Layer 11 of a small transformer language model trained on English Wikipedia (15 layers, counted from 0, width 128).
A neuron's activation on a vector x is GELU(weights . x + bias), where the dot is the dot product.

Input weights of the MLP neurons that the questions are about. A number n stands for n times 0.0056.
n47 (bias -0.222): -21 28 1 48 9 -22 41 -5 8 17 7 -17 -6 -3 10 0 21 -21 42 -5 23 25 39 -5 -12 58 -15 4 1 -11 -4 -26 -16 -1 24 -29 6 -24 44 15 4 3 -18 23 -24 12 -21 -15 -16 8 44 -26 -41 1 46 -9 28 -21 -34 -21 31 -6 -18 25 -4 5 -20 -18 -6 -12 -24 1 -13 -29 -8 37 15 -29 28 23 27 -29 -4 15 2 -48 2 -14 15 -15 0 -26 51 2 53 25 -19 11 -27 4 -13 27 19 45 -5 -8 -6 22 2 11 -29 -10 21 -13 -15 9 -4 6 1 -63 -29 -2 33 -17 47 9 30 -12
n53 (bias -0.106): -1 -49 7 -15 -6 -28 -22 44 -11 -38 -32 11 11 -13 -6 -6 37 16 23 2 22 -33 -32 4 -34 21 24 21 -49 2 -23 25 26 20 23 -19 39 -23 -55 45 36 21 4 21 -35 -7 5 -12 -12 -16 -6 16 58 44 29 37 -40 -17 -10 9 8 -14 2 -25 -48 39 -18 17 15 23 -14 16 -32 -16 31 -31 1 17 23 28 -14 -12 -55 -5 -7 -5 9 -17 -18 -13 -20 -7 27 7 31 15 -38 22 -35 -1 -7 12 10 59 41 4 22 -21 32 10 -28 4 1 -29 -10 20 2 2 7 -30 -17 17 14 38 -8 15 -11 11
n74 (bias -0.239): -28 -1 -10 2 -27 17 59 10 4 1 -26 -27 -41 -4 2 -10 4 24 -7 -16 12 10 -55 22 -20 -2 -5 33 25 11 21 -41 21 -11 34 4 -7 10 16 38 4 17 -25 -72 26 13 3 -42 -10 -10 1 18 29 -8 19 -23 20 -38 -4 -20 -8 -11 22 -12 3 -32 8 -1 9 -11 28 -8 -3 -1 19 -31 -7 23 -18 24 -4 -24 -19 -31 -70 43 -18 -2 2 15 -19 11 -22 21 1 31 13 -1 -65 -7 -19 31 8 28 -56 -25 24 30 -15 52 19 -31 7 30 36 39 10 -13 1 -60 15 -3 12 10 9 11 -48 -4
n86 (bias -0.115): -2 -5 2 -36 1 -7 53 -7 -40 -46 13 -36 2 -4 24 -6 12 31 -11 14 -38 13 -11 -43 -46 -8 34 40 -12 6 38 -33 0 -18 15 36 -54 -30 -7 24 -20 -1 -2 -16 8 -9 -24 36 -68 -24 18 25 -15 -2 -1 -17 -24 -12 -27 -33 -42 29 -10 6 4 4 79 -8 27 -35 19 -44 -9 25 -20 -48 -16 -28 -24 6 64 11 -5 -9 -15 14 9 10 43 2 5 43 -11 -1 15 -24 -14 21 3 -15 -15 -29 25 -17 23 -18 5 14 -32 -4 -4 -19 12 24 -1 15 60 32 -3 28 -29 -6 -51 38 -2 28 -8 16
n126 (bias -0.168): 11 -16 -27 -44 -19 18 -41 -7 25 -14 13 -2 24 -10 87 -7 56 24 11 31 26 14 -75 10 61 -11 -32 25 35 26 6 10 4 -7 19 33 -24 -15 35 1 -16 -20 -2 20 -32 -6 16 56 2 -4 32 -22 6 11 28 -12 -56 10 -6 -10 12 -7 24 4 -48 27 -31 13 30 -17 -2 43 46 6 -64 -39 -33 53 28 19 -32 -26 -43 22 10 23 -3 -16 -3 15 -42 -10 -10 13 -43 -3 7 8 1 31 37 61 -8 -22 8 -3 8 16 -15 -19 -27 -19 -13 -12 2 -27 -1 -18 2 10 13 -25 12 -2 -33 4 -8 -9
n137 (bias -0.125): -28 -23 15 18 -24 21 31 -8 -9 13 4 -2 -3 -1 22 18 20 26 -20 -2 11 -21 -7 -24 13 9 16 -2 -23 -5 -6 3 -1 14 15 19 18 69 43 -45 42 -9 -16 9 -7 -12 -28 -54 -13 5 -34 -27 6 -18 19 -6 31 17 38 19 48 -34 -2 -41 -39 -17 -13 13 45 -34 18 17 0 -11 -39 -30 9 -12 -3 28 7 10 -15 0 12 23 23 -16 13 -5 -14 -57 -23 14 -22 5 20 -15 17 33 7 -13 -3 -43 -15 -4 -1 -1 -10 14 15 5 -8 10 17 7 34 22 11 24 18 36 -46 -2 8 13 12 -26
n138 (bias -0.239): 5 -35 29 18 -24 40 -12 18 -22 -23 -22 -22 24 37 -2 -35 -12 13 -17 -25 12 -8 12 39 32 16 15 37 8 -1 5 11 -15 6 -30 38 -40 -20 44 -12 -13 -9 13 30 -5 8 43 -18 -9 52 57 35 -4 -14 -52 30 -22 8 -16 32 -32 9 -27 -29 39 -29 -37 25 1 9 -29 18 7 0 -6 -36 -51 41 -12 31 -45 10 37 12 -30 -11 25 -15 2 16 -22 -4 26 -8 -54 -17 -13 -52 -16 -35 18 -7 33 15 28 -34 -1 -16 14 -22 6 26 9 22 -8 -16 61 -1 -15 17 11 20 0 15 35 6 -14 2
n166 (bias -0.144): -23 20 -26 -8 15 -7 19 27 -31 21 39 -16 -12 -60 -9 14 -59 -2 -13 5 -18 -64 6 -6 -46 -13 26 21 -5 -22 -7 13 9 13 10 -9 1 -47 15 22 -29 -11 23 -10 50 4 -37 11 17 -12 17 16 -4 -12 -7 -19 -30 -31 23 17 -48 -10 -18 1 -31 19 -2 -3 9 -11 -42 -37 -20 -9 32 28 30 -59 -3 19 21 12 -26 -2 16 -58 -23 29 24 29 -47 10 -7 38 17 12 -40 6 42 -7 -1 9 -18 -43 13 22 -38 -16 24 7 9 -24 39 21 4 -9 -32 3 22 -6 5 18 23 1 -9 17 -10 -16
n182 (bias -0.082): -1 27 -6 -4 27 -26 22 -17 1 -26 11 27 -6 1 -24 -20 10 -18 -19 -31 9 15 -30 -40 -15 15 2 27 -39 45 11 44 -2 26 16 -5 -4 4 24 -8 -5 -7 70 33 35 -29 12 1 47 -4 22 4 23 -36 2 -28 -1 -21 -11 18 -9 -13 -24 21 -35 29 3 6 -33 13 -66 -30 28 4 -7 36 -13 -28 43 -12 -13 7 -27 25 15 -12 -9 -15 25 14 -10 -42 14 -49 -17 32 23 23 -17 5 57 22 7 -12 2 -6 -42 13 43 8 -15 20 -13 -22 2 40 -15 -5 3 -8 -12 12 -9 13 37 -27 -23 -35
n188 (bias -0.110): -40 10 5 28 -24 -13 -3 17 -1 -27 20 33 20 11 23 34 2 28 11 -66 42 25 7 -24 6 -30 1 52 38 -40 5 -24 14 -19 -7 6 -26 0 -19 17 -5 -47 -44 -28 -33 -5 -8 -16 -15 -2 16 -20 -6 45 2 -8 -15 -72 0 38 -10 -1 2 -30 -8 19 12 2 15 -17 -30 22 12 12 -23 -16 -47 -10 22 -55 -25 -15 24 -17 -8 -14 -30 23 -20 38 10 -13 -24 15 -11 7 -16 -17 -11 -50 -17 -31 18 7 6 13 2 -8 4 94 -22 -45 15 16 -32 -15 8 -50 -13 24 -7 25 35 23 -33 20 -30 53
n251 (bias -0.103): -4 -20 -49 35 -46 20 -14 -16 -24 6 -35 -2 24 -18 7 -21 5 15 -49 16 -23 -7 7 34 20 28 2 3 15 -52 -4 53 13 32 -51 45 6 -37 21 -22 -22 -47 37 56 -27 27 14 -49 28 -16 -21 10 3 7 32 22 -20 -31 13 5 -5 27 -16 -22 -38 8 8 -31 6 -42 -11 -8 -22 3 14 10 -10 10 9 -24 42 -18 -56 -16 37 5 -26 24 -7 -33 47 -7 4 -25 22 10 -37 -6 7 -1 -14 14 20 -16 28 5 19 -2 5 41 1 -19 12 11 -10 2 22 -39 34 0 5 -11 -21 31 24 27 -21 2
n273 (bias -0.062): -19 -22 29 -24 -12 -8 49 -23 -3 -12 -6 23 -1 30 -8 -5 25 9 4 -50 -40 20 26 39 -17 17 2 -19 -40 -3 -30 1 -1 -9 5 43 35 16 -10 -42 6 -18 -4 1 -3 -1 18 -13 6 11 -26 -35 -4 -52 -6 41 -21 0 -17 18 9 -9 10 -18 19 -12 -29 -39 19 -4 44 -26 8 -19 -14 -21 -25 33 -24 -26 2 26 -14 -5 18 -32 10 1 17 -4 -14 6 15 -7 14 -8 40 18 23 -18 -12 -12 50 -31 -4 -14 21 20 35 54 44 -66 -4 -43 5 10 -26 -36 29 -1 30 -2 -19 21 1 36 -21 2
n278 (bias -0.158): 26 -8 6 -46 -10 38 -8 -15 18 -35 -6 -7 5 2 13 2 -49 -58 44 6 -12 57 -35 -9 -6 2 -5 45 -41 -8 25 -60 -7 1 24 30 12 13 -14 -2 -1 10 -1 14 -20 -37 20 -47 15 33 43 -10 16 64 16 20 -3 -30 22 -7 -19 -20 32 26 -5 12 12 -1 -6 -12 23 -14 -3 22 11 12 2 5 -2 -43 21 -38 -6 32 -35 60 -7 14 1 -7 -27 -1 -12 -7 -7 15 -6 39 -13 5 -19 30 -1 -29 -20 2 9 28 -5 1 39 -66 -11 5 44 -2 7 8 -12 -12 -18 19 19 16 35 -13 -50 -20
n297 (bias -0.108): 9 14 5 4 30 3 -18 24 -32 9 27 1 -18 23 -11 1 -45 6 20 11 19 4 -34 21 34 16 -31 -11 20 -13 6 23 -56 3 33 8 -12 32 21 1 26 -4 -47 -12 9 5 -42 -62 -4 17 -34 9 -6 40 13 7 30 4 -16 8 -5 -91 -43 1 3 12 50 35 22 -35 29 -6 12 -30 21 13 -22 29 17 46 -15 26 -17 -15 -45 -52 15 7 -21 -4 -5 -18 -28 9 45 -18 -11 51 -28 -13 -10 35 40 29 6 8 -18 -26 -26 -9 -45 -7 3 -23 9 -2 16 14 -8 -57 -11 -11 8 -8 -8 18 9 -21
n300 (bias -0.148): -23 5 -34 -59 -35 6 5 -25 16 -4 -10 17 12 -4 1 12 -15 -23 5 -2 24 -2 10 46 27 -20 -13 -34 8 -43 36 42 -4 27 21 0 -14 32 -38 -24 -18 -1 -8 -8 -10 -17 -25 27 55 -8 -11 -35 28 25 44 -1 31 -60 -26 -9 -2 -18 1 -13 -19 -9 -24 53 -4 4 45 -2 5 2 -16 -13 -5 36 15 -14 2 -35 -22 -36 39 16 37 6 36 14 -52 -23 1 28 -19 2 -20 -1 -29 36 5 54 9 24 2 32 -10 -24 -14 -36 1 7 43 -36 -16 7 -8 4 -5 -51 -33 -50 -15 -31 5 34 -23 -26
n326 (bias -0.115): -12 16 66 17 -23 -26 4 -16 18 -13 -13 -25 -6 5 8 18 -7 30 -17 -53 -9 59 25 -33 31 0 -38 -9 -28 -18 5 29 -27 10 48 2 -20 -15 10 -29 21 18 26 -3 -43 -3 17 -51 1 29 -4 16 -19 25 26 22 -7 19 -20 11 1 9 3 -20 -11 15 32 -3 22 -23 14 -24 43 -25 -6 -27 -7 -5 -33 3 -27 -11 19 -8 13 5 10 49 34 -10 -24 -3 -4 -5 -7 -28 -24 -1 -12 -17 -39 -7 -16 -9 -15 -18 16 27 -26 -4 38 -4 40 -30 -28 9 -35 26 11 53 42 8 5 -17 18 3 -15 9
n360 (bias -0.261): 23 2 7 -2 -52 1 0 9 -24 -35 30 -24 -12 -1 20 22 -27 -21 -2 11 20 2 -40 -2 12 18 11 -24 30 0 -48 19 14 23 -40 24 -33 1 34 -3 46 -59 36 20 17 -25 4 23 -16 16 -1 -29 -7 -74 -5 10 6 -11 -49 -37 -26 6 17 24 0 11 -2 20 47 26 -9 -17 45 13 -25 31 -27 -19 0 -26 8 -20 18 37 20 -20 -6 84 11 2 4 10 19 55 33 31 -20 -4 -21 -42 -4 -12 13 -1 21 30 28 -11 20 2 27 -8 48 -21 -15 -8 4 -14 -8 -7 9 -20 31 15 28 14 5 -45
n380 (bias -0.111): -54 -24 -6 26 9 3 6 41 5 -18 -2 16 -15 -10 -21 -3 57 20 -8 10 4 12 -26 -37 -19 -24 17 -15 12 13 -24 9 -9 3 -28 -17 2 -3 -24 -17 -2 -10 27 9 -9 -30 2 -14 -50 -17 -14 -14 12 10 -30 -11 35 14 -24 7 1 46 -23 48 -18 13 -68 -30 43 -51 23 21 -2 -2 -9 -16 45 14 -6 11 -7 2 21 13 7 5 20 6 26 -10 0 -2 -3 22 12 11 56 39 49 36 26 12 20 9 32 -1 -6 2 32 -10 -5 -15 -18 -30 10 -22 -1 -12 47 12 17 -8 8 -53 21 14 24 5
n401 (bias -0.275): 0 -13 -3 -16 -24 -30 23 -17 24 7 -25 -25 43 -20 13 -31 47 12 6 16 24 10 8 27 7 -6 1 -15 44 -33 36 31 24 34 2 26 -26 8 6 27 34 -16 20 -9 13 -33 17 4 -2 -52 33 -14 -1 25 10 31 16 -28 -31 -23 -12 50 -40 4 26 7 -17 10 -8 -20 -5 -15 -7 39 36 -39 3 -17 16 17 0 -17 -11 -30 -8 37 11 21 -4 34 35 -1 -15 45 -20 1 -28 16 30 6 -12 12 -32 2 -6 20 -32 -12 -5 -6 -8 3 12 22 28 7 -73 -5 6 9 2 -21 -11 2 43 19 9 -26
n442 (bias -0.288): -15 -48 -45 26 -81 21 0 1 26 -36 17 -7 -10 -39 8 0 -25 22 -17 -9 25 10 11 27 -22 -31 -14 3 -20 43 2 -7 -3 14 12 16 -3 0 2 -8 -1 -8 -28 -3 7 3 -14 8 -31 17 -18 -27 20 9 40 2 17 -34 -14 -5 20 66 -31 16 9 7 22 -11 13 19 -10 14 13 4 -17 8 -38 5 22 51 6 -1 -14 25 40 -5 -22 0 -4 -22 9 24 -24 -33 13 -5 0 1 -14 33 -59 10 21 15 7 -2 -25 -37 -20 -12 -7 26 -8 -19 36 55 -26 -35 4 27 -20 37 -38 24 -33 -28 -19 -13
n508 (bias -0.138): 36 -37 -3 52 7 7 50 -23 22 4 -42 -9 27 42 -7 36 19 8 13 21 -13 -12 -28 -7 20 1 -10 -30 -13 -32 18 -45 -40 8 15 -9 28 -5 -7 -5 31 -3 3 -35 -25 17 -47 19 -12 27 -29 -11 30 -30 49 17 33 13 -8 24 19 -4 8 6 15 10 -15 -34 -34 17 6 19 15 16 -1 28 -32 -17 -3 -2 29 -32 -19 6 12 5 23 15 -3 9 -38 5 18 -29 -52 -33 -14 -16 26 -68 -51 13 12 7 8 18 15 4 -22 -14 42 -2 12 -32 -59 17 -58 -3 4 10 24 23 -11 -9 -19 -34 -32 -3

Each question shows a token from some text and the vector x that enters the MLP there. A number n stands for n times 0.075.

"s": -4 -1 12 -4 -5 -2 -6 -5 21 26 3 -28 44 31 -18 9 -31 19 6 -6 -15 -2 15 12 5 0 -1 -25 3 16 -40 15 7 -20 -21 -25 15 38 -6 20 -10 27 -6 -20 9 -8 27 6 -15 -12 -28 1 -5 -6 14 19 -6 35 0 -9 8 5 67 -15 -39 -19 -1 -12 19 -3 -17 1 3 -1 -29 20 -1 -17 -17 23 -24 15 7 -21 9 -5 4 3 -9 3 -15 9 -6 -5 -16 0 -22 13 -1 0 -2 -36 -4 14 -1 -20 4 -9 36 -6 -35 -15 -24 44 16 -1 8 -15 19 20 5 0 -23 -25 19 -20 19 28
The neuron with the highest activation: n137

" is": -5 6 -16 -13 -32 -32 3 -13 8 41 18 -16 49 10 -8 19 8 8 12 -1 28 19 10 -12 10 -23 1 -34 6 -12 -10 1 16 -7 -10 -9 -1 7 -19 9 -33 8 7 3 5 -7 2 14 -3 20 -27 11 21 -1 15 33 0 6 7 -11 -7 4 15 12 0 -28 -4 6 7 -19 -16 -2 -16 5 -7 -10 24 -27 -5 2 -27 20 -9 -36 4 -31 -5 11 -14 -3 8 9 12 -9 -11 35 -15 40 8 -10 4 -17 -10 16 15 -16 1 10 5 -21 -24 -25 23 25 -2 7 -2 25 5 24 -25 -33 -19 -11 10 -28 -15 18
The neuron with the highest activation: n401

" an": -16 15 -21 15 -24 14 5 3 20 31 11 -65 49 7 14 25 -17 10 0 5 20 6 -29 19 -27 10 -9 -11 18 2 -2 -10 11 19 6 0 14 35 -16 9 -35 23 16 26 9 5 4 39 -11 20 -20 21 16 -6 -2 36 -12 19 -12 -23 -3 -2 16 9 -7 -4 0 -16 -5 8 10 -1 -5 -15 -23 29 0 -6 -29 -24 -11 7 -6 -18 -9 -39 -19 20 -21 -31 -5 18 3 -3 -10 1 -17 6 13 -32 0 -25 -6 -21 -11 -14 10 -1 15 -10 -16 -11 2 -11 16 -7 21 -33 6 38 -29 2 1 -8 12 10 0 -11
The neuron with the highest activation: n360

"ad": 22 -12 -8 -8 -33 -27 -24 -10 4 49 10 -24 37 11 -4 34 14 21 -13 6 0 10 -10 -18 11 18 13 -15 32 7 -5 8 56 22 16 5 17 28 -35 -20 -33 28 5 4 2 22 0 19 -11 -22 -32 -8 15 8 -17 20 5 13 -11 0 4 -23 8 13 -27 -7 5 -26 -16 -10 -19 -24 29 11 -20 7 15 -29 -2 -2 -16 12 6 -19 0 -30 1 0 -11 1 8 -2 -21 -18 9 7 8 8 -2 0 5 -11 -25 -8 -6 -34 -4 13 -2 14 -31 19 -5 20 31 -18 -21 11 -29 23 -37 22 2 -30 21 -28 12 28
The neuron with the highest activation: n401

" ": 10 4 -14 -13 8 0 -9 -14 27 19 -3 -26 26 14 21 15 -46 -8 6 1 13 27 -12 -2 8 -6 3 -3 19 10 7 -5 24 -8 -18 -22 4 30 2 16 -44 35 35 -1 -2 23 9 2 -10 15 -12 -10 -13 -19 -5 -3 -6 39 9 -1 5 -2 23 6 -12 7 8 -14 -14 -2 -22 -15 -4 -24 -30 -11 40 -3 -36 4 9 22 31 -45 -30 -5 12 11 1 -9 -5 -12 -9 -24 8 -6 -21 26 21 -14 -16 -16 8 -1 -10 -22 20 -6 20 -3 -24 35 -13 3 8 4 17 -50 9 8 2 -14 -26 15 10 -40 -10 17
The two highest activations, in order: n86, n326

" in": -15 -2 -1 -6 -11 -5 -15 -15 40 22 8 -13 42 8 0 44 -10 21 21 14 28 14 -28 14 13 11 -16 -7 11 14 -31 5 4 -17 -8 -41 40 8 -33 0 -33 17 7 15 12 -1 20 19 -10 20 -37 21 23 13 -5 26 11 21 3 0 -3 -5 26 -12 -21 -21 12 -12 6 0 -15 -15 -10 7 -2 1 4 -8 -17 -3 -18 4 0 -32 1 -21 -27 -13 -10 -29 -25 -5 -22 -9 -3 -2 8 -12 12 -22 24 -23 -4 -3 -1 -2 25 -10 13 4 -27 -19 -9 17 8 0 21 -17 -1 7 3 -17 -9 6 22 -27 10 17
The most active neuron and its activation: n53, at about 1.3

" a": 7 15 -12 -18 -4 7 -33 7 29 21 4 -23 53 7 7 -2 -14 7 20 12 25 13 -25 2 -35 7 -10 -11 -2 11 -21 -30 17 -11 -10 -15 28 28 -12 -16 -41 -7 24 12 1 9 9 0 7 6 -9 18 3 2 18 21 -4 14 11 -7 7 -22 28 -1 -8 -11 -5 -5 0 25 7 21 6 18 -15 -4 13 -3 -16 -18 0 13 -7 -8 3 -25 -21 4 -13 -23 -8 11 14 7 -16 -14 -2 9 5 -26 -18 -4 -7 12 -3 -17 11 -22 6 11 -45 -9 -2 5 26 -8 15 -29 4 0 -44 -9 -3 -8 15 -20 -9 32
The neuron with the highest activation: n278

" h": 2 11 16 8 -13 4 -13 5 26 18 19 -24 29 12 3 15 -34 -14 9 -12 -11 27 -15 4 5 11 25 5 -12 16 -15 -1 24 1 9 -35 10 47 -2 9 -42 48 12 -2 35 1 -8 18 -2 11 -14 -21 -13 -20 -14 17 -8 12 -22 -22 22 -15 6 19 -35 -15 12 -13 12 0 9 2 6 -12 -22 21 11 6 -28 6 -11 -6 16 -46 -22 -13 -16 26 -3 -11 6 -13 2 2 -6 -5 -18 2 19 -4 -7 -15 -26 4 13 -13 31 -28 42 -13 -18 23 1 -13 20 9 19 -46 4 0 -16 -4 -38 33 -4 -21 -9 0
The most active neuron and its activation: n360, at about 1.5

"k": 50 -19 -49 16 -10 -17 -24 7 14 52 28 -6 25 1 0 -8 -4 -8 5 -6 2 17 17 -11 -14 -25 -10 -4 15 14 -12 0 55 -2 21 -23 36 10 -5 7 -36 15 -1 -10 -3 1 -14 -1 7 22 -16 11 19 9 0 11 30 13 -32 24 4 10 25 -8 -15 -18 6 -28 -16 -3 11 -3 -5 -5 -27 7 10 -5 -16 5 7 16 6 18 -13 -12 -1 -5 -33 -2 24 -12 9 -25 -10 2 1 28 4 -25 8 -9 -22 1 -19 -24 4 -8 53 21 -43 19 -9 -2 9 12 1 -34 -27 21 1 9 -44 -12 9 -55 1 15
The neuron with the highest activation: n442

"ch": 38 9 11 14 -20 -20 4 -3 5 8 21 -16 34 19 -16 28 -2 -20 15 37 4 4 -14 15 35 3 -13 -27 10 -4 -8 -9 26 4 24 -24 18 32 -23 -27 -2 56 -24 -17 15 -17 12 -19 15 -13 -31 1 -3 4 -35 26 22 15 -18 -4 -8 -17 30 -2 -30 -18 -4 7 8 0 -4 -8 -8 -1 -29 26 19 -11 -1 15 -13 -3 41 -6 -19 -31 -7 16 9 7 -17 5 -7 -3 4 -3 -11 -12 12 -15 -5 -11 -2 0 2 -12 -15 -9 22 11 -14 -33 -11 26 38 -8 18 -45 -22 20 -29 6 -15 3 34 -47 -2 2
The neuron with the highest activation: n297

" m": 9 -22 -1 -9 -29 -22 -6 3 36 16 -1 -13 22 9 -3 14 -19 -19 16 8 24 32 14 3 -5 -7 -2 -4 7 -20 -5 12 37 -7 4 -36 42 -7 -2 1 -37 34 15 15 21 -13 12 -2 -9 14 -22 1 -4 -24 -12 31 2 18 -4 -5 12 11 58 19 -3 -4 6 -29 12 -14 18 23 -4 6 -42 -1 3 1 -15 1 -20 6 -8 -48 -14 -39 -10 -3 -1 -8 43 7 16 -21 -37 8 2 15 2 -8 4 -26 -15 -30 -11 -11 38 -16 -7 -7 -29 3 9 32 11 1 -2 12 9 -20 -17 -22 -29 11 15 -1 18 11
The neuron with the highest activation: n273

"il": 5 28 -1 16 -19 -49 -60 -15 34 70 26 -11 4 0 10 1 -3 -1 -12 22 -21 13 5 -2 3 26 -30 -7 3 27 19 9 2 12 -4 -23 32 15 2 -21 -3 22 -4 -1 -9 1 31 24 -28 6 -17 -1 -8 -2 -24 12 28 -7 -6 -16 -12 16 20 9 -14 1 -13 -16 -3 -43 -5 -7 3 -10 2 11 -4 1 5 -6 -11 -9 22 -23 14 -24 2 16 -1 -16 6 -13 -1 -20 -16 -8 -34 7 6 10 -5 -14 -1 24 -17 -22 15 -9 14 0 -21 30 -21 7 29 0 35 -43 0 32 -9 -38 -7 -26 45 -32 27 24
The most active neuron and its activation: n380, at about 1.9

",": -37 -3 23 -26 -14 -12 -5 9 34 31 -12 -46 40 15 7 38 1 -5 -8 11 -3 3 1 -13 11 -4 -17 -25 18 -6 0 -9 52 3 -8 -16 12 47 11 -3 -3 30 10 -10 4 9 9 -7 6 -1 -34 -11 -15 -2 -3 22 -1 7 4 -2 -25 -11 40 -4 -23 -37 9 -7 9 8 5 -14 4 16 -15 -9 0 1 -8 6 -14 5 -4 -51 -17 -13 -26 11 30 6 9 7 -8 -15 -8 19 -12 5 32 -25 13 17 -4 2 9 -7 12 -3 21 -7 -39 -24 0 25 16 6 5 -27 17 18 -7 -28 -9 -32 12 -29 22 13
The neuron with the highest activation: n401

" R": 29 -16 9 -20 -10 -8 5 -16 4 43 0 -38 27 40 13 31 -27 -52 -11 10 -11 24 3 4 7 -4 -8 29 -2 9 -22 3 32 3 -2 -35 26 52 14 13 -34 10 15 21 30 19 -6 2 16 6 -36 12 20 -11 -17 15 14 37 -6 -8 16 -20 7 7 -25 -14 6 -9 -19 6 -17 -4 -8 -1 -19 13 11 -1 -36 -23 -9 -5 16 -58 -3 -10 7 19 -2 7 -5 2 -9 2 12 3 -20 22 15 -4 3 -36 10 11 -23 -24 17 2 25 -3 -33 11 -9 12 16 -12 20 -28 -23 -13 -2 -19 -11 -39 -2 -5 13 -1
The neuron with the highest activation: n297

" C": 18 9 2 21 -4 -24 -32 -4 17 13 -8 -38 35 0 0 15 -9 -2 5 9 -9 59 -3 -11 10 -11 4 -15 4 -3 -6 -5 23 2 4 -44 12 29 -14 -11 -49 37 18 -2 9 -9 -12 16 -15 0 -16 7 -1 -15 -15 18 9 -4 -21 -9 22 14 28 2 -7 -19 -3 0 -25 9 -9 -27 -26 15 -5 5 5 9 4 -15 9 -1 5 -24 -31 18 6 -8 -19 -21 32 9 -6 2 -3 -3 -1 33 1 2 10 -8 -15 0 -13 -36 8 1 19 -6 -13 19 8 21 -6 2 18 -35 1 13 -14 -30 -17 -6 15 -13 2 33
The neuron with the highest activation: n401

" be": -14 -6 -3 -24 -4 -30 5 5 16 29 15 -26 42 -3 -7 32 -16 17 10 21 31 22 5 16 -11 -13 -2 -16 6 -7 -11 -4 38 -5 -3 -8 6 39 -15 -3 -46 10 -3 -7 -3 17 -5 12 -15 12 -20 31 0 -2 13 36 21 -13 -6 4 3 8 17 -2 -22 -37 6 -2 17 -14 -1 22 -16 6 -12 3 13 -32 -10 -8 -23 10 -2 -31 -2 -40 -7 7 5 -13 -5 17 5 -9 -18 12 -3 45 -5 -1 -3 -23 10 18 16 -20 9 4 -1 -12 -24 -26 -12 17 9 -14 -4 23 3 21 -25 -28 -26 5 10 -13 -16 17
The most active neuron and its activation: n86, at about 2.1

"m": 1 10 6 7 -13 8 -16 4 23 24 -1 -37 40 10 10 36 -3 6 8 0 2 36 -2 13 -9 -9 -7 -7 29 2 3 19 32 -20 -2 -23 14 37 -11 5 -28 40 -18 -12 7 -12 7 -17 -6 12 -20 -4 -8 -7 1 23 -21 18 -12 -14 20 -29 25 -25 -40 -11 19 -18 19 -3 -35 9 -6 -21 -46 14 25 6 -9 -6 -12 9 21 -31 -9 -16 -10 18 -9 -12 -19 -1 2 -25 -13 -20 -31 -2 -2 -15 6 5 12 4 8 -16 17 -22 8 -5 -31 9 -4 8 20 21 -13 -30 23 12 14 4 -32 23 11 12 -7 9
The two highest activations, in order: n326, n188

"ut": 28 -20 12 -14 -18 -1 -13 -14 18 11 -5 -15 11 54 -21 23 -23 3 21 -3 -7 -9 -20 -13 -6 -13 2 -8 6 38 -2 -8 78 8 15 33 18 -4 7 -15 -24 61 -1 -28 -2 -18 52 13 1 -14 -8 -7 -16 -12 -26 25 13 19 -16 1 4 -11 56 -5 1 0 9 -4 -2 -26 2 -5 -21 -2 -37 22 -8 -13 -14 21 -15 33 0 -37 24 -8 -5 -7 12 -17 -8 -5 3 -2 -10 4 -22 -7 -9 5 37 -16 -15 5 10 -18 -27 -9 0 -15 14 2 -18 18 9 4 3 -25 9 26 -6 12 2 -39 -6 -32 10 43
The two highest activations, in order: n138, n273

" Y": 18 -2 20 6 19 -7 -22 13 6 51 22 -47 38 1 -2 18 18 -1 2 -27 -7 36 -15 -27 -3 -41 -11 -32 12 -2 -5 -14 21 11 -19 -23 37 36 0 16 -4 8 -8 17 5 -6 -7 13 5 11 -3 44 9 -12 1 26 3 6 -23 -17 16 0 37 -5 -24 -15 12 6 -20 -19 -5 -10 26 14 -16 7 3 -6 -18 6 -1 18 -3 -23 -21 1 -13 -4 5 17 16 -20 -22 -1 -26 11 10 7 16 -9 17 -3 0 -11 -15 -27 28 -21 8 -10 -16 17 -6 30 11 -10 6 -30 -6 -10 -26 -18 -14 -18 -6 -51 1 27
The two highest activations, in order: n126, n137

"at": 35 11 9 -6 -42 -23 -2 -38 46 40 9 -25 19 1 0 30 -3 -12 12 10 -11 20 11 -19 15 9 -2 -9 15 -9 15 0 -6 13 6 -14 31 18 -1 -7 -30 13 -58 13 7 -29 -16 0 -20 19 -12 -13 -3 7 -10 29 14 -6 -18 -24 7 -4 25 -4 15 5 2 -15 -6 -10 -9 -9 -2 -1 -23 31 12 -19 -15 -7 5 16 20 -38 -9 -12 -18 -16 -28 -8 -2 -23 27 -33 2 4 -24 10 15 -8 2 -11 -23 -5 -3 -44 12 16 17 9 -27 11 -6 -13 29 -6 36 0 3 15 -7 6 -9 0 42 -19 42 22
The most active neuron and its activation: n47, at about 4.2

"ic": 0 17 -8 -21 1 -14 0 -27 12 49 11 -23 39 24 -16 35 -15 4 -10 12 -13 -3 -35 1 10 17 -23 -29 -10 28 -18 9 19 -10 -13 -6 10 14 0 -36 -26 47 0 -14 19 -9 14 15 -2 -15 -24 -2 12 -13 -23 12 -12 14 15 -2 8 -3 32 -14 -22 -17 2 -16 9 -16 3 -5 -9 35 -15 13 -15 -3 -6 13 -16 21 2 -66 -3 -11 2 17 13 -20 21 14 5 -12 8 -16 -14 8 9 -16 2 -15 12 17 8 -5 9 4 38 2 -24 -24 9 14 -25 11 23 -12 5 0 2 -10 -24 -17 27 -19 16 45
The two highest activations, in order: n273, n251

"ar": -6 0 -9 2 8 -36 -27 -11 15 26 9 -37 6 16 2 -6 -14 -13 26 18 23 25 -3 6 -2 -16 -15 -32 4 9 3 12 -4 -13 4 18 30 18 -1 -8 -13 25 -7 -26 32 21 -7 15 -17 36 -35 39 -6 2 1 16 4 32 -6 -4 -6 -38 27 -18 3 9 1 -12 14 -22 22 4 -3 29 -22 32 14 15 10 -15 -31 10 9 -54 -22 -38 -13 -8 -42 -11 0 11 -12 -6 0 -8 9 1 24 0 -11 -18 -19 -9 -18 -24 14 3 18 24 -42 -2 -15 30 -10 -10 16 -5 -13 21 11 14 -41 8 1 -1 40 13
The most active neuron and its activation: n297, at about 4.2

"est": 3 13 12 -10 -29 -17 -2 5 18 28 16 8 -1 13 -23 -1 2 -20 24 7 4 10 -2 -2 29 -29 -19 -6 -2 1 -18 -12 16 -23 0 17 18 20 -8 -1 -30 79 1 13 10 -24 8 14 -13 -8 12 -11 17 14 -14 22 -2 -17 8 26 6 -9 29 12 -46 -1 5 -17 15 -31 0 0 -30 -9 -34 12 39 -14 -11 3 4 -6 28 -24 -24 -9 -27 15 -7 -20 2 10 -10 -3 -20 -14 -15 20 -15 0 14 -23 30 0 12 3 7 21 34 12 -28 11 -4 14 17 -18 11 -57 -12 34 -16 -21 -20 -66 15 1 10 39
The three highest activations, in order: n380, n188, n278